Layer 5 of a small transformer language model trained on English Wikipedia (23 layers, counted from 0, width 64).
A neuron's activation on a vector x is SiLU(gate . x) times (in . x), where the dot is the dot product.

Input weights of the MLP neurons that the questions are about. A number n stands for (n - 128) times 0.0026.
n19 gate: 165, 100, 163, 91, 114, 168, 101, 169, 184, 171, 82, 192, 110, 134, 207, 155, 127, 185, 114, 124, 108, 152, 204, 172, 143, 92, 163, 153, 69, 158, 127, 122, 73, 145, 166, 117, 146, 64, 157, 108, 145, 110, 73, 129, 178, 47, 114, 132, 91, 92, 182, 48, 176, 91, 99, 53, 116, 167, 105, 121, 92, 93, 144, 70
n40 gate: 129, 115, 108, 146, 157, 89, 132, 101, 111, 171, 120, 203, 92, 127, 210, 113, 158, 147, 96, 104, 184, 128, 107, 176, 115, 144, 165, 147, 197, 71, 102, 148, 179, 169, 234, 115, 158, 185, 198, 174, 95, 113, 131, 137, 158, 73, 85, 161, 38, 134, 137, 146, 128, 211, 132, 114, 126, 67, 100, 36, 60, 140, 192, 84
n42 gate: 120, 151, 159, 84, 127, 129, 156, 122, 172, 81, 71, 175, 151, 82, 157, 113, 116, 115, 123, 143, 100, 109, 142, 153, 162, 132, 96, 101, 168, 121, 176, 125, 80, 99, 168, 129, 151, 53, 166, 167, 46, 46, 94, 162, 97, 125, 132, 149, 130, 92, 84, 177, 196, 116, 146, 116, 140, 134, 105, 81, 103, 101, 88, 133
n48 gate: 97, 154, 99, 184, 70, 195, 117, 119, 88, 199, 177, 127, 110, 103, 209, 118, 194, 194, 123, 144, 204, 107, 41, 84, 57, 94, 203, 179, 129, 115, 155, 125, 120, 134, 120, 123, 181, 159, 143, 123, 145, 207, 99, 168, 136, 104, 143, 128, 185, 222, 139, 158, 125, 146, 89, 160, 185, 75, 138, 206, 110, 193, 86, 106
n54 gate: 170, 144, 172, 185, 82, 134, 138, 145, 149, 89, 149, 88, 37, 120, 133, 106, 145, 88, 149, 64, 169, 105, 130, 84, 175, 130, 121, 161, 109, 132, 105, 141, 155, 72, 130, 182, 112, 138, 139, 143, 168, 142, 173, 135, 121, 91, 118, 65, 132, 109, 129, 121, 155, 168, 134, 174, 148, 153, 131, 189, 175, 183, 86, 94
n69 gate: 100, 152, 86, 164, 141, 86, 143, 143, 157, 152, 189, 173, 159, 152, 53, 127, 85, 247, 160, 183, 120, 161, 95, 142, 146, 141, 77, 111, 123, 147, 127, 70, 105, 103, 47, 95, 99, 51, 107, 52, 174, 142, 169, 121, 186, 95, 199, 128, 159, 155, 109, 132, 158, 162, 156, 203, 154, 94, 178, 132, 167, 124, 156, 149
n108 gate: 111, 175, 112, 138, 175, 82, 97, 89, 144, 107, 203, 197, 113, 156, 123, 178, 130, 181, 162, 133, 76, 128, 99, 130, 83, 148, 107, 77, 165, 90, 159, 131, 179, 90, 114, 107, 90, 75, 46, 82, 74, 80, 96, 181, 186, 201, 80, 119, 187, 136, 129, 129, 84, 191, 171, 71, 154, 178, 44, 135, 149, 199, 183, 103
n112 gate: 116, 158, 111, 111, 118, 117, 83, 76, 175, 108, 104, 116, 137, 141, 116, 133, 127, 119, 153, 120, 122, 116, 95, 157, 96, 170, 178, 107, 155, 79, 178, 146, 86, 111, 165, 58, 155, 155, 83, 46, 35, 183, 84, 166, 27, 110, 70, 165, 173, 90, 125, 129, 76, 139, 74, 130, 163, 108, 55, 98, 79, 104, 138, 151
n128 gate: 136, 176, 95, 173, 92, 91, 157, 68, 145, 127, 146, 160, 133, 164, 84, 112, 144, 108, 118, 118, 101, 124, 177, 106, 167, 121, 189, 149, 158, 134, 87, 140, 99, 208, 186, 195, 140, 191, 123, 112, 100, 66, 147, 150, 179, 110, 136, 55, 93, 138, 177, 154, 151, 167, 122, 162, 142, 84, 188, 135, 202, 97, 136, 111
n129 gate: 100, 113, 92, 123, 141, 127, 143, 98, 77, 161, 24, 125, 67, 106, 119, 101, 165, 130, 137, 74, 122, 116, 118, 126, 141, 141, 107, 167, 131, 140, 187, 141, 163, 138, 194, 101, 164, 145, 69, 116, 130, 198, 75, 178, 123, 146, 157, 145, 111, 161, 105, 144, 90, 195, 86, 65, 213, 77, 70, 160, 97, 135, 176, 120
n142 gate: 155, 139, 83, 158, 106, 129, 84, 63, 51, 156, 115, 109, 131, 133, 135, 221, 78, 127, 117, 166, 182, 68, 118, 233, 144, 162, 162, 173, 99, 101, 152, 89, 89, 83, 122, 69, 90, 94, 173, 55, 107, 170, 137, 45, 135, 142, 54, 215, 89, 163, 139, 70, 181, 196, 166, 98, 156, 165, 159, 134, 176, 146, 135, 67
n171 gate: 58, 142, 96, 159, 132, 205, 191, 90, 165, 76, 168, 156, 75, 81, 54, 107, 158, 100, 124, 103, 153, 94, 125, 157, 176, 89, 99, 195, 146, 173, 96, 171, 183, 178, 65, 175, 168, 97, 182, 114, 133, 83, 176, 36, 81, 108, 111, 148, 151, 118, 99, 148, 114, 106, 132, 71, 125, 183, 154, 45, 79, 140, 142, 171
n176 gate: 181, 156, 204, 139, 155, 49, 38, 155, 87, 153, 159, 144, 213, 82, 172, 147, 141, 147, 72, 129, 119, 83, 88, 117, 27, 211, 160, 153, 87, 105, 193, 146, 205, 156, 139, 70, 137, 106, 125, 52, 173, 172, 153, 189, 84, 57, 152, 135, 158, 75, 94, 96, 84, 242, 171, 144, 156, 68, 119, 135, 191, 174, 82, 139
n183 gate: 113, 148, 138, 114, 210, 62, 109, 176, 88, 128, 156, 187, 147, 167, 220, 155, 148, 89, 109, 81, 107, 147, 51, 120, 129, 137, 139, 100, 137, 122, 196, 140, 102, 132, 104, 113, 101, 67, 134, 135, 165, 120, 180, 146, 163, 178, 98, 108, 134, 152, 135, 79, 184, 115, 142, 115, 163, 205, 49, 150, 172, 101, 125, 173
n189 gate: 127, 110, 184, 124, 117, 170, 67, 204, 140, 206, 130, 146, 96, 84, 131, 126, 180, 141, 177, 101, 187, 102, 106, 177, 81, 124, 140, 127, 77, 71, 86, 144, 130, 121, 104, 74, 139, 85, 116, 114, 96, 130, 73, 59, 108, 125, 155, 154, 128, 106, 125, 219, 109, 116, 148, 198, 82, 55, 115, 69, 111, 122, 146, 114
n19 in: 103, 103, 72, 148, 86, 43, 159, 77, 108, 64, 155, 86, 56, 178, 120, 92, 187, 44, 133, 116, 112, 114, 104, 157, 104, 156, 79, 154, 197, 146, 195, 118, 165, 150, 159, 166, 54, 124, 132, 101, 110, 193, 191, 103, 125, 113, 217, 134, 165, 137, 64, 177, 113, 121, 137, 104, 115, 146, 114, 142, 127, 190, 162, 169
n40 in: 93, 141, 100, 55, 103, 153, 105, 178, 69, 122, 76, 131, 121, 113, 155, 173, 164, 83, 97, 106, 189, 83, 136, 180, 128, 64, 191, 92, 178, 103, 142, 127, 179, 154, 197, 174, 93, 119, 188, 141, 169, 123, 110, 168, 73, 77, 130, 175, 95, 113, 193, 113, 129, 104, 183, 189, 137, 85, 70, 139, 125, 160, 197, 104
n42 in: 189, 215, 89, 116, 73, 167, 144, 134, 80, 135, 146, 148, 140, 98, 182, 160, 184, 92, 158, 131, 96, 74, 102, 90, 126, 159, 138, 66, 114, 133, 145, 120, 115, 146, 191, 127, 110, 75, 163, 85, 49, 120, 74, 120, 125, 169, 111, 47, 115, 155, 55, 142, 121, 93, 152, 126, 170, 83, 210, 100, 171, 94, 156, 76
n48 in: 110, 110, 75, 160, 98, 149, 170, 90, 137, 165, 210, 81, 157, 76, 166, 141, 210, 165, 109, 130, 119, 96, 104, 134, 91, 50, 180, 96, 150, 100, 92, 103, 122, 116, 94, 158, 202, 166, 99, 119, 138, 177, 97, 162, 137, 143, 176, 78, 169, 208, 129, 141, 147, 132, 56, 162, 165, 137, 177, 141, 120, 198, 79, 162
n54 in: 136, 121, 103, 117, 178, 94, 124, 119, 114, 120, 123, 122, 150, 157, 117, 136, 167, 117, 66, 143, 168, 143, 163, 126, 160, 112, 176, 130, 109, 130, 108, 45, 147, 124, 98, 138, 103, 164, 194, 137, 130, 139, 143, 56, 120, 176, 199, 146, 48, 119, 133, 100, 130, 57, 109, 128, 148, 160, 108, 75, 140, 127, 134, 169
n69 in: 56, 104, 120, 105, 148, 55, 182, 96, 177, 157, 178, 231, 170, 169, 63, 164, 148, 187, 209, 177, 75, 136, 103, 93, 112, 119, 77, 47, 130, 135, 106, 136, 128, 134, 121, 124, 79, 112, 183, 86, 150, 95, 161, 98, 167, 135, 203, 157, 134, 168, 170, 100, 229, 154, 216, 192, 60, 97, 231, 166, 69, 87, 184, 148
n108 in: 134, 189, 131, 72, 84, 130, 134, 99, 130, 56, 136, 196, 220, 120, 96, 157, 146, 123, 81, 61, 45, 124, 94, 90, 121, 158, 127, 54, 119, 152, 208, 101, 80, 89, 169, 174, 153, 98, 110, 110, 89, 101, 82, 173, 136, 130, 88, 115, 189, 154, 174, 84, 111, 199, 102, 108, 128, 106, 74, 148, 97, 154, 225, 42
n112 in: 150, 182, 86, 164, 83, 59, 124, 91, 139, 140, 93, 138, 139, 120, 163, 123, 102, 120, 191, 108, 99, 171, 120, 102, 128, 97, 84, 168, 163, 108, 86, 103, 168, 142, 192, 112, 194, 134, 93, 86, 140, 147, 97, 93, 132, 130, 146, 150, 113, 141, 169, 206, 75, 125, 139, 97, 79, 51, 56, 115, 87, 93, 88, 89
n128 in: 160, 90, 157, 126, 131, 77, 126, 86, 91, 97, 162, 144, 74, 109, 134, 99, 144, 60, 162, 100, 130, 106, 122, 167, 127, 138, 184, 93, 74, 141, 142, 98, 109, 175, 134, 150, 122, 149, 111, 150, 132, 63, 32, 126, 133, 148, 115, 132, 93, 121, 136, 160, 161, 127, 142, 162, 118, 147, 147, 108, 154, 143, 57, 86
n129 in: 164, 177, 61, 189, 120, 166, 166, 190, 230, 114, 176, 193, 84, 204, 141, 122, 173, 188, 116, 149, 113, 133, 101, 106, 143, 185, 171, 63, 112, 142, 97, 114, 158, 182, 100, 135, 197, 140, 110, 180, 123, 148, 127, 135, 103, 145, 134, 133, 71, 192, 120, 98, 65, 64, 73, 194, 136, 85, 145, 159, 140, 109, 78, 148
n142 in: 99, 143, 88, 98, 100, 107, 146, 140, 20, 132, 134, 122, 61, 48, 146, 129, 139, 94, 104, 139, 129, 97, 180, 153, 195, 188, 101, 139, 115, 63, 161, 144, 108, 102, 121, 56, 120, 92, 158, 108, 86, 143, 160, 75, 127, 121, 38, 194, 71, 107, 109, 77, 49, 119, 183, 61, 187, 164, 177, 149, 162, 108, 135, 119
n171 in: 126, 128, 104, 102, 86, 82, 134, 119, 51, 77, 183, 195, 187, 157, 193, 120, 131, 152, 111, 95, 148, 124, 91, 118, 80, 123, 157, 80, 151, 138, 179, 112, 99, 75, 126, 81, 137, 172, 70, 119, 95, 113, 116, 218, 137, 112, 77, 180, 189, 157, 173, 77, 114, 178, 154, 119, 143, 160, 164, 116, 140, 131, 175, 149
n176 in: 195, 71, 154, 138, 140, 100, 103, 179, 104, 112, 79, 140, 204, 85, 169, 116, 168, 161, 80, 83, 94, 113, 95, 118, 58, 231, 170, 142, 118, 107, 210, 144, 150, 97, 139, 87, 127, 71, 119, 157, 134, 161, 194, 164, 58, 47, 191, 148, 166, 117, 104, 133, 123, 184, 113, 86, 111, 29, 82, 140, 135, 159, 75, 109
n183 in: 92, 114, 156, 119, 170, 77, 143, 160, 68, 86, 122, 160, 131, 133, 166, 179, 161, 60, 98, 128, 123, 93, 123, 130, 117, 121, 165, 155, 118, 138, 199, 130, 92, 167, 132, 125, 155, 140, 113, 169, 128, 151, 178, 122, 124, 147, 122, 106, 121, 182, 159, 50, 169, 104, 138, 59, 118, 179, 85, 178, 134, 180, 167, 100
n189 in: 109, 151, 181, 153, 118, 128, 132, 98, 188, 162, 59, 102, 165, 82, 117, 147, 143, 89, 97, 205, 154, 133, 157, 78, 73, 82, 134, 183, 160, 118, 172, 135, 150, 109, 91, 137, 139, 172, 196, 118, 109, 168, 200, 127, 157, 58, 115, 116, 128, 146, 148, 86, 122, 130, 109, 94, 75, 118, 139, 157, 126, 138, 181, 106

Each question shows a token from some text and the vector x that enters the MLP there. A number n stands for (n - 128) times 0.032.

"On": 99, 143, 98, 122, 136, 93, 157, 132, 180, 76, 71, 97, 98, 157, 136, 162, 139, 131, 160, 153, 86, 150, 124, 69, 159, 77, 118, 73, 117, 144, 155, 131, 145, 146, 114, 102, 220, 84, 147, 152, 87, 111, 113, 167, 100, 95, 101, 165, 150, 139, 150, 122, 83, 95, 141, 147, 113, 142, 109, 123, 110, 177, 144, 88
The three highest activations, in order: n108, n112, n129

" In": 94, 140, 112, 143, 148, 108, 170, 114, 179, 89, 91, 126, 97, 157, 151, 180, 186, 121, 150, 146, 124, 131, 105, 67, 147, 64, 162, 132, 107, 138, 143, 94, 121, 103, 115, 129, 204, 114, 136, 156, 138, 141, 159, 137, 102, 127, 103, 182, 173, 166, 132, 144, 138, 52, 181, 167, 109, 125, 123, 99, 102, 159, 143, 96
The neuron with the highest activation: n48

" were": 153, 89, 136, 132, 179, 108, 170, 99, 86, 118, 82, 88, 135, 119, 172, 115, 174, 124, 93, 126, 148, 86, 113, 108, 100, 118, 102, 97, 157, 111, 156, 131, 182, 78, 157, 100, 167, 106, 106, 177, 137, 90, 127, 161, 103, 130, 173, 187, 152, 100, 135, 97, 90, 110, 96, 176, 102, 155, 168, 132, 89, 172, 127, 89
Which neuron fires most, and how strongly? n176, at about 1.3

" Eag": 111, 79, 95, 78, 93, 163, 144, 151, 134, 99, 148, 130, 149, 144, 111, 145, 191, 119, 164, 106, 122, 133, 131, 206, 140, 78, 133, 117, 83, 125, 124, 98, 103, 140, 122, 151, 177, 106, 136, 99, 172, 154, 126, 112, 101, 93, 67, 171, 140, 143, 67, 129, 122, 97, 85, 97, 115, 156, 87, 183, 95, 118, 151, 81
Which two neurons fire most, strongest first? n19, n142

" day": 147, 84, 100, 94, 81, 75, 175, 96, 145, 78, 93, 124, 82, 162, 141, 144, 208, 138, 87, 123, 119, 92, 149, 156, 151, 89, 127, 121, 127, 178, 140, 120, 119, 71, 153, 110, 177, 138, 178, 117, 127, 151, 123, 121, 82, 109, 107, 117, 166, 91, 120, 138, 106, 141, 150, 125, 149, 134, 156, 146, 112, 165, 131, 48
Which two neurons fire most, strongest first? n19, n142

" was": 155, 100, 130, 129, 167, 111, 180, 94, 85, 124, 108, 99, 140, 124, 169, 130, 165, 98, 83, 127, 150, 91, 103, 97, 105, 100, 116, 99, 168, 114, 170, 135, 163, 80, 151, 92, 170, 71, 121, 181, 118, 110, 149, 171, 89, 134, 183, 193, 135, 120, 149, 101, 96, 126, 113, 174, 95, 151, 158, 141, 111, 172, 136, 78
The neuron with the highest activation: n176

" P": 102, 122, 93, 118, 165, 124, 118, 100, 101, 81, 98, 84, 189, 130, 102, 169, 157, 134, 90, 119, 206, 140, 156, 154, 162, 108, 200, 124, 130, 139, 171, 93, 156, 109, 130, 136, 133, 95, 162, 163, 151, 129, 98, 99, 147, 121, 83, 150, 149, 145, 78, 100, 163, 103, 133, 118, 111, 133, 126, 173, 67, 113, 185, 98
The three highest activations, in order: n142, n40, n183

" Philadelphia": 109, 95, 127, 126, 58, 93, 117, 115, 121, 130, 143, 115, 126, 143, 151, 95, 180, 150, 147, 148, 163, 142, 143, 155, 113, 137, 103, 114, 116, 114, 127, 143, 182, 113, 120, 114, 166, 105, 149, 118, 118, 101, 167, 151, 69, 79, 164, 185, 62, 130, 46, 143, 86, 115, 199, 87, 143, 141, 124, 175, 109, 143, 145, 87
The three highest activations, in order: n176, n40, n142

" p": 130, 135, 93, 82, 184, 89, 127, 121, 110, 115, 122, 81, 172, 119, 132, 168, 128, 125, 156, 94, 172, 117, 123, 173, 149, 103, 199, 121, 156, 121, 148, 126, 145, 79, 139, 66, 148, 127, 142, 167, 172, 114, 55, 125, 103, 136, 106, 163, 140, 131, 109, 139, 116, 112, 114, 125, 100, 142, 188, 168, 71, 58, 140, 111
The neuron with the highest activation: n142

" ch": 135, 154, 71, 114, 153, 123, 155, 72, 184, 94, 110, 118, 171, 101, 107, 125, 129, 133, 151, 100, 135, 113, 189, 147, 132, 146, 167, 109, 156, 124, 167, 103, 137, 120, 129, 69, 218, 154, 176, 117, 201, 101, 72, 86, 100, 94, 146, 194, 137, 133, 124, 114, 143, 107, 138, 102, 124, 151, 128, 144, 122, 113, 122, 128
The neuron with the highest activation: n112

" way": 181, 66, 95, 87, 110, 59, 167, 72, 112, 77, 50, 135, 125, 178, 111, 130, 186, 110, 105, 107, 132, 91, 71, 133, 148, 108, 123, 76, 157, 142, 126, 149, 116, 111, 148, 114, 155, 143, 153, 85, 142, 141, 110, 110, 80, 108, 118, 118, 173, 153, 148, 123, 108, 109, 142, 166, 134, 122, 146, 149, 124, 142, 143, 81
The three highest activations, in order: n112, n40, n128

"ry": 115, 62, 65, 147, 79, 73, 120, 106, 146, 40, 108, 143, 120, 137, 121, 66, 161, 94, 166, 144, 145, 144, 117, 120, 131, 123, 141, 118, 164, 136, 161, 109, 116, 131, 183, 152, 172, 84, 164, 100, 123, 123, 116, 95, 71, 142, 132, 134, 130, 137, 95, 84, 91, 143, 148, 106, 96, 118, 167, 133, 134, 142, 189, 109
Which two neurons fire most, strongest first? n171, n112

"\n": 164, 155, 132, 133, 97, 129, 140, 99, 135, 86, 75, 76, 76, 98, 159, 129, 151, 124, 159, 133, 167, 98, 147, 72, 105, 164, 137, 151, 59, 119, 143, 87, 137, 89, 140, 160, 151, 83, 108, 171, 171, 178, 123, 126, 175, 112, 139, 161, 141, 168, 87, 111, 124, 85, 160, 180, 81, 119, 128, 129, 125, 132, 141, 76
The neuron with the highest activation: n189

" hop": 109, 119, 77, 129, 104, 99, 194, 96, 72, 94, 129, 99, 162, 128, 143, 109, 154, 148, 126, 124, 98, 117, 154, 74, 68, 139, 149, 111, 99, 115, 117, 103, 122, 109, 199, 88, 212, 133, 178, 115, 167, 107, 94, 143, 111, 137, 109, 179, 148, 128, 136, 120, 130, 122, 135, 142, 50, 161, 138, 156, 96, 125, 127, 103
Which neuron fires most, and how strongly? n48, at about 0.6

"ise": 106, 84, 71, 158, 121, 104, 142, 71, 155, 48, 140, 158, 114, 176, 94, 107, 209, 115, 128, 98, 152, 66, 101, 131, 156, 104, 117, 106, 148, 130, 171, 134, 69, 93, 192, 113, 152, 106, 140, 98, 145, 117, 104, 106, 106, 109, 157, 130, 122, 161, 106, 104, 119, 94, 123, 138, 137, 122, 150, 140, 127, 144, 190, 126
Which two neurons fire most, strongest first? n171, n129

"d": 114, 94, 137, 118, 129, 89, 183, 124, 122, 39, 136, 99, 118, 122, 146, 118, 154, 97, 107, 119, 161, 122, 92, 168, 155, 94, 200, 73, 159, 151, 142, 129, 104, 118, 132, 90, 121, 79, 158, 125, 131, 87, 84, 69, 129, 140, 122, 102, 103, 141, 96, 94, 115, 88, 120, 110, 122, 131, 105, 128, 111, 143, 221, 100
Which neuron fires most, and how strongly? n183, at about 1.2

"==": 139, 176, 137, 102, 140, 128, 136, 156, 75, 109, 109, 107, 85, 114, 132, 85, 157, 123, 187, 76, 151, 130, 140, 94, 140, 134, 100, 143, 113, 163, 149, 79, 135, 103, 115, 137, 198, 107, 126, 158, 140, 141, 122, 101, 102, 128, 138, 176, 82, 150, 111, 88, 80, 133, 180, 187, 101, 146, 125, 190, 137, 107, 116, 48
The neuron with the highest activation: n129

"===": 136, 164, 155, 148, 164, 99, 159, 141, 128, 100, 124, 115, 100, 108, 119, 112, 138, 157, 181, 101, 173, 124, 128, 63, 163, 108, 83, 132, 121, 147, 156, 107, 139, 104, 106, 167, 197, 131, 128, 141, 149, 133, 112, 104, 101, 110, 162, 132, 74, 176, 136, 68, 102, 115, 183, 173, 87, 112, 118, 183, 135, 109, 103, 50
The neuron with the highest activation: n69

" Ver": 112, 80, 140, 181, 103, 113, 135, 161, 93, 99, 84, 131, 157, 130, 126, 123, 191, 154, 144, 128, 122, 146, 133, 173, 179, 73, 219, 134, 123, 142, 119, 114, 122, 147, 136, 159, 131, 111, 133, 117, 151, 64, 134, 105, 117, 119, 93, 127, 117, 83, 92, 92, 98, 79, 197, 90, 86, 112, 143, 162, 149, 147, 165, 113
The neuron with the highest activation: n128

" first": 115, 75, 91, 161, 128, 99, 154, 81, 106, 81, 109, 155, 62, 154, 114, 68, 136, 147, 150, 102, 142, 98, 126, 85, 103, 113, 143, 97, 164, 168, 171, 133, 134, 64, 148, 136, 169, 121, 145, 147, 124, 121, 129, 174, 94, 93, 172, 144, 121, 115, 97, 100, 138, 141, 96, 159, 88, 139, 138, 148, 82, 150, 108, 48
The neuron with the highest activation: n129

" |": 126, 106, 140, 167, 150, 106, 126, 119, 155, 133, 84, 57, 150, 111, 140, 150, 147, 144, 146, 117, 130, 47, 111, 68, 158, 166, 89, 138, 92, 137, 145, 166, 106, 90, 87, 137, 113, 95, 160, 153, 128, 127, 100, 138, 107, 154, 110, 133, 111, 180, 81, 107, 87, 83, 146, 167, 116, 187, 134, 173, 102, 99, 132, 64
Which two neurons fire most, strongest first? n142, n40

"ug": 94, 69, 83, 134, 114, 102, 149, 108, 134, 77, 85, 146, 93, 164, 152, 143, 160, 103, 132, 117, 97, 146, 123, 136, 203, 56, 165, 120, 123, 161, 185, 153, 57, 132, 115, 119, 161, 106, 117, 132, 117, 161, 57, 101, 134, 143, 114, 127, 103, 149, 96, 98, 152, 128, 111, 118, 104, 115, 138, 164, 97, 112, 189, 126
The neuron with the highest activation: n19

" e": 138, 82, 87, 119, 182, 121, 170, 36, 90, 115, 117, 94, 127, 98, 89, 149, 135, 106, 118, 82, 127, 105, 124, 130, 165, 124, 186, 126, 138, 100, 158, 107, 114, 141, 158, 105, 192, 102, 135, 162, 165, 95, 136, 149, 149, 102, 177, 105, 96, 166, 83, 170, 152, 107, 107, 123, 175, 118, 177, 130, 93, 149, 131, 119
The neuron with the highest activation: n128

"l": 148, 96, 118, 122, 166, 94, 101, 90, 149, 44, 85, 144, 101, 162, 141, 142, 140, 115, 119, 101, 133, 146, 105, 164, 170, 109, 183, 72, 128, 117, 121, 109, 108, 124, 113, 100, 112, 80, 192, 127, 163, 97, 77, 76, 141, 129, 151, 129, 108, 156, 93, 67, 139, 146, 174, 80, 96, 147, 130, 108, 127, 106, 178, 109
The neuron with the highest activation: n183

" s": 194, 113, 113, 102, 133, 108, 159, 124, 138, 101, 127, 105, 160, 102, 117, 112, 137, 140, 169, 89, 135, 163, 113, 136, 171, 119, 172, 124, 146, 169, 184, 144, 122, 117, 131, 74, 167, 135, 153, 168, 183, 129, 72, 162, 140, 96, 133, 162, 184, 167, 89, 124, 149, 94, 138, 151, 120, 164, 191, 161, 54, 122, 158, 128
Which two neurons fire most, strongest first? n48, n142

"forman": 80, 110, 80, 67, 148, 93, 121, 130, 121, 89, 127, 175, 145, 101, 163, 125, 157, 86, 149, 151, 115, 132, 151, 81, 122, 104, 171, 73, 112, 162, 158, 139, 136, 49, 192, 99, 138, 204, 134, 116, 158, 130, 127, 92, 156, 149, 107, 130, 133, 113, 62, 84, 109, 105, 130, 139, 99, 131, 126, 128, 153, 155, 104, 126
Which neuron fires most, and how strongly? n183, at about 0.66

" Norway": 109, 84, 121, 80, 105, 88, 147, 73, 95, 68, 106, 70, 99, 171, 173, 101, 163, 131, 153, 135, 164, 173, 139, 158, 146, 107, 97, 139, 93, 134, 149, 162, 161, 57, 121, 112, 127, 93, 130, 110, 109, 84, 147, 143, 102, 120, 132, 161, 97, 138, 123, 90, 140, 99, 195, 149, 147, 102, 146, 181, 107, 91, 131, 140
The three highest activations, in order: n142, n48, n108

"M": 104, 123, 155, 130, 104, 111, 124, 149, 159, 68, 120, 98, 185, 112, 112, 98, 179, 92, 92, 101, 212, 105, 156, 131, 168, 134, 146, 139, 134, 65, 129, 155, 144, 83, 108, 111, 169, 88, 128, 166, 175, 116, 69, 101, 165, 140, 98, 148, 134, 154, 64, 141, 151, 101, 151, 111, 152, 100, 137, 163, 88, 126, 141, 131
Which two neurons fire most, strongest first? n69, n189

" 22": 91, 99, 161, 94, 159, 102, 148, 102, 133, 76, 106, 147, 108, 106, 171, 95, 157, 143, 123, 105, 130, 132, 204, 126, 141, 115, 124, 95, 92, 114, 161, 159, 114, 64, 73, 84, 155, 92, 173, 131, 104, 156, 134, 141, 107, 105, 135, 160, 121, 168, 78, 135, 92, 46, 141, 151, 166, 96, 111, 113, 93, 129, 125, 91
The neuron with the highest activation: n189

" You": 61, 98, 102, 141, 98, 134, 184, 92, 102, 100, 84, 88, 131, 143, 82, 105, 214, 112, 132, 113, 158, 185, 152, 102, 167, 117, 160, 159, 122, 92, 124, 94, 119, 151, 144, 101, 187, 123, 100, 93, 80, 95, 142, 136, 134, 98, 103, 141, 151, 153, 120, 141, 122, 115, 153, 143, 111, 143, 105, 159, 109, 181, 152, 75
The neuron with the highest activation: n48

" get": 143, 78, 83, 128, 144, 101, 197, 50, 142, 54, 98, 101, 117, 84, 162, 137, 191, 111, 144, 107, 113, 107, 129, 112, 119, 96, 116, 98, 152, 137, 144, 134, 164, 118, 159, 137, 170, 153, 120, 110, 100, 117, 167, 95, 109, 150, 171, 134, 185, 145, 145, 123, 142, 165, 116, 144, 96, 165, 165, 167, 97, 160, 132, 87
Which neuron fires most, and how strongly? n171, at about 0.64

"uss": 155, 96, 71, 93, 149, 130, 132, 110, 163, 63, 109, 99, 82, 171, 174, 88, 159, 117, 104, 131, 133, 145, 146, 135, 91, 105, 200, 109, 131, 133, 172, 168, 94, 106, 157, 76, 95, 122, 131, 110, 147, 95, 111, 87, 115, 126, 125, 192, 86, 164, 94, 102, 127, 104, 146, 143, 105, 165, 126, 142, 145, 123, 196, 108
The three highest activations, in order: n19, n142, n40

" also": 179, 117, 108, 135, 123, 93, 155, 134, 119, 93, 110, 137, 103, 160, 154, 108, 170, 72, 139, 128, 156, 73, 69, 126, 126, 140, 105, 122, 144, 102, 192, 102, 148, 76, 139, 109, 184, 119, 98, 118, 138, 105, 119, 153, 106, 118, 203, 170, 151, 110, 106, 89, 96, 101, 95, 180, 173, 132, 135, 104, 114, 160, 156, 65
The neuron with the highest activation: n176

" jump": 133, 148, 78, 133, 99, 109, 191, 95, 111, 103, 92, 63, 162, 103, 147, 82, 132, 89, 116, 102, 120, 162, 138, 173, 86, 149, 145, 87, 119, 99, 149, 145, 122, 89, 100, 115, 134, 130, 119, 142, 130, 163, 137, 123, 88, 76, 45, 115, 172, 112, 150, 135, 132, 173, 136, 110, 111, 175, 162, 161, 74, 121, 156, 85
Which two neurons fire most, strongest first? n142, n69

" Ang": 104, 112, 88, 98, 114, 113, 114, 139, 148, 114, 138, 105, 118, 167, 66, 62, 192, 152, 108, 95, 138, 147, 83, 127, 123, 61, 170, 159, 130, 179, 151, 119, 101, 121, 123, 130, 148, 74, 106, 149, 140, 108, 101, 106, 90, 141, 123, 194, 101, 147, 82, 63, 114, 86, 107, 168, 115, 93, 92, 103, 116, 135, 144, 147
The neuron with the highest activation: n129

" being": 146, 92, 113, 136, 171, 122, 199, 87, 117, 78, 102, 99, 119, 115, 131, 148, 168, 121, 118, 138, 133, 80, 78, 83, 127, 131, 92, 90, 152, 88, 179, 146, 142, 84, 175, 101, 174, 85, 103, 144, 129, 95, 146, 135, 91, 135, 190, 180, 126, 116, 102, 98, 114, 131, 103, 170, 91, 134, 147, 143, 94, 136, 154, 72
The neuron with the highest activation: n42

"is": 141, 83, 90, 166, 142, 95, 119, 124, 158, 41, 110, 138, 72, 117, 114, 126, 153, 82, 133, 140, 143, 159, 91, 154, 143, 105, 151, 179, 146, 148, 181, 159, 81, 58, 159, 105, 174, 94, 111, 129, 140, 96, 110, 138, 115, 126, 143, 141, 87, 157, 107, 77, 107, 82, 130, 145, 130, 145, 170, 99, 171, 123, 166, 141
The neuron with the highest activation: n171

" im": 169, 121, 139, 140, 147, 106, 152, 60, 77, 145, 116, 114, 162, 111, 105, 121, 173, 117, 134, 133, 141, 116, 130, 114, 124, 69, 189, 157, 101, 158, 155, 110, 102, 140, 174, 105, 203, 110, 92, 117, 156, 85, 119, 148, 132, 120, 146, 126, 113, 134, 101, 123, 131, 82, 160, 101, 96, 172, 226, 126, 128, 89, 87, 102
The neuron with the highest activation: n128

"ical": 134, 82, 62, 157, 143, 68, 113, 175, 119, 91, 129, 113, 111, 135, 86, 64, 173, 89, 185, 98, 109, 121, 119, 139, 99, 93, 131, 84, 136, 116, 166, 104, 49, 78, 176, 133, 146, 146, 128, 112, 123, 150, 112, 151, 97, 148, 113, 141, 87, 134, 122, 126, 140, 101, 154, 159, 88, 116, 138, 126, 82, 181, 121, 116
Which neuron fires most, and how strongly? n112, at about 0.46

" T": 121, 127, 147, 136, 147, 157, 141, 127, 133, 67, 105, 51, 159, 157, 135, 105, 146, 127, 101, 90, 175, 132, 180, 123, 204, 131, 196, 116, 149, 166, 130, 112, 200, 79, 139, 123, 117, 110, 129, 141, 173, 99, 82, 104, 134, 134, 112, 167, 115, 160, 82, 89, 150, 99, 141, 90, 119, 111, 168, 143, 91, 145, 152, 125
The neuron with the highest activation: n54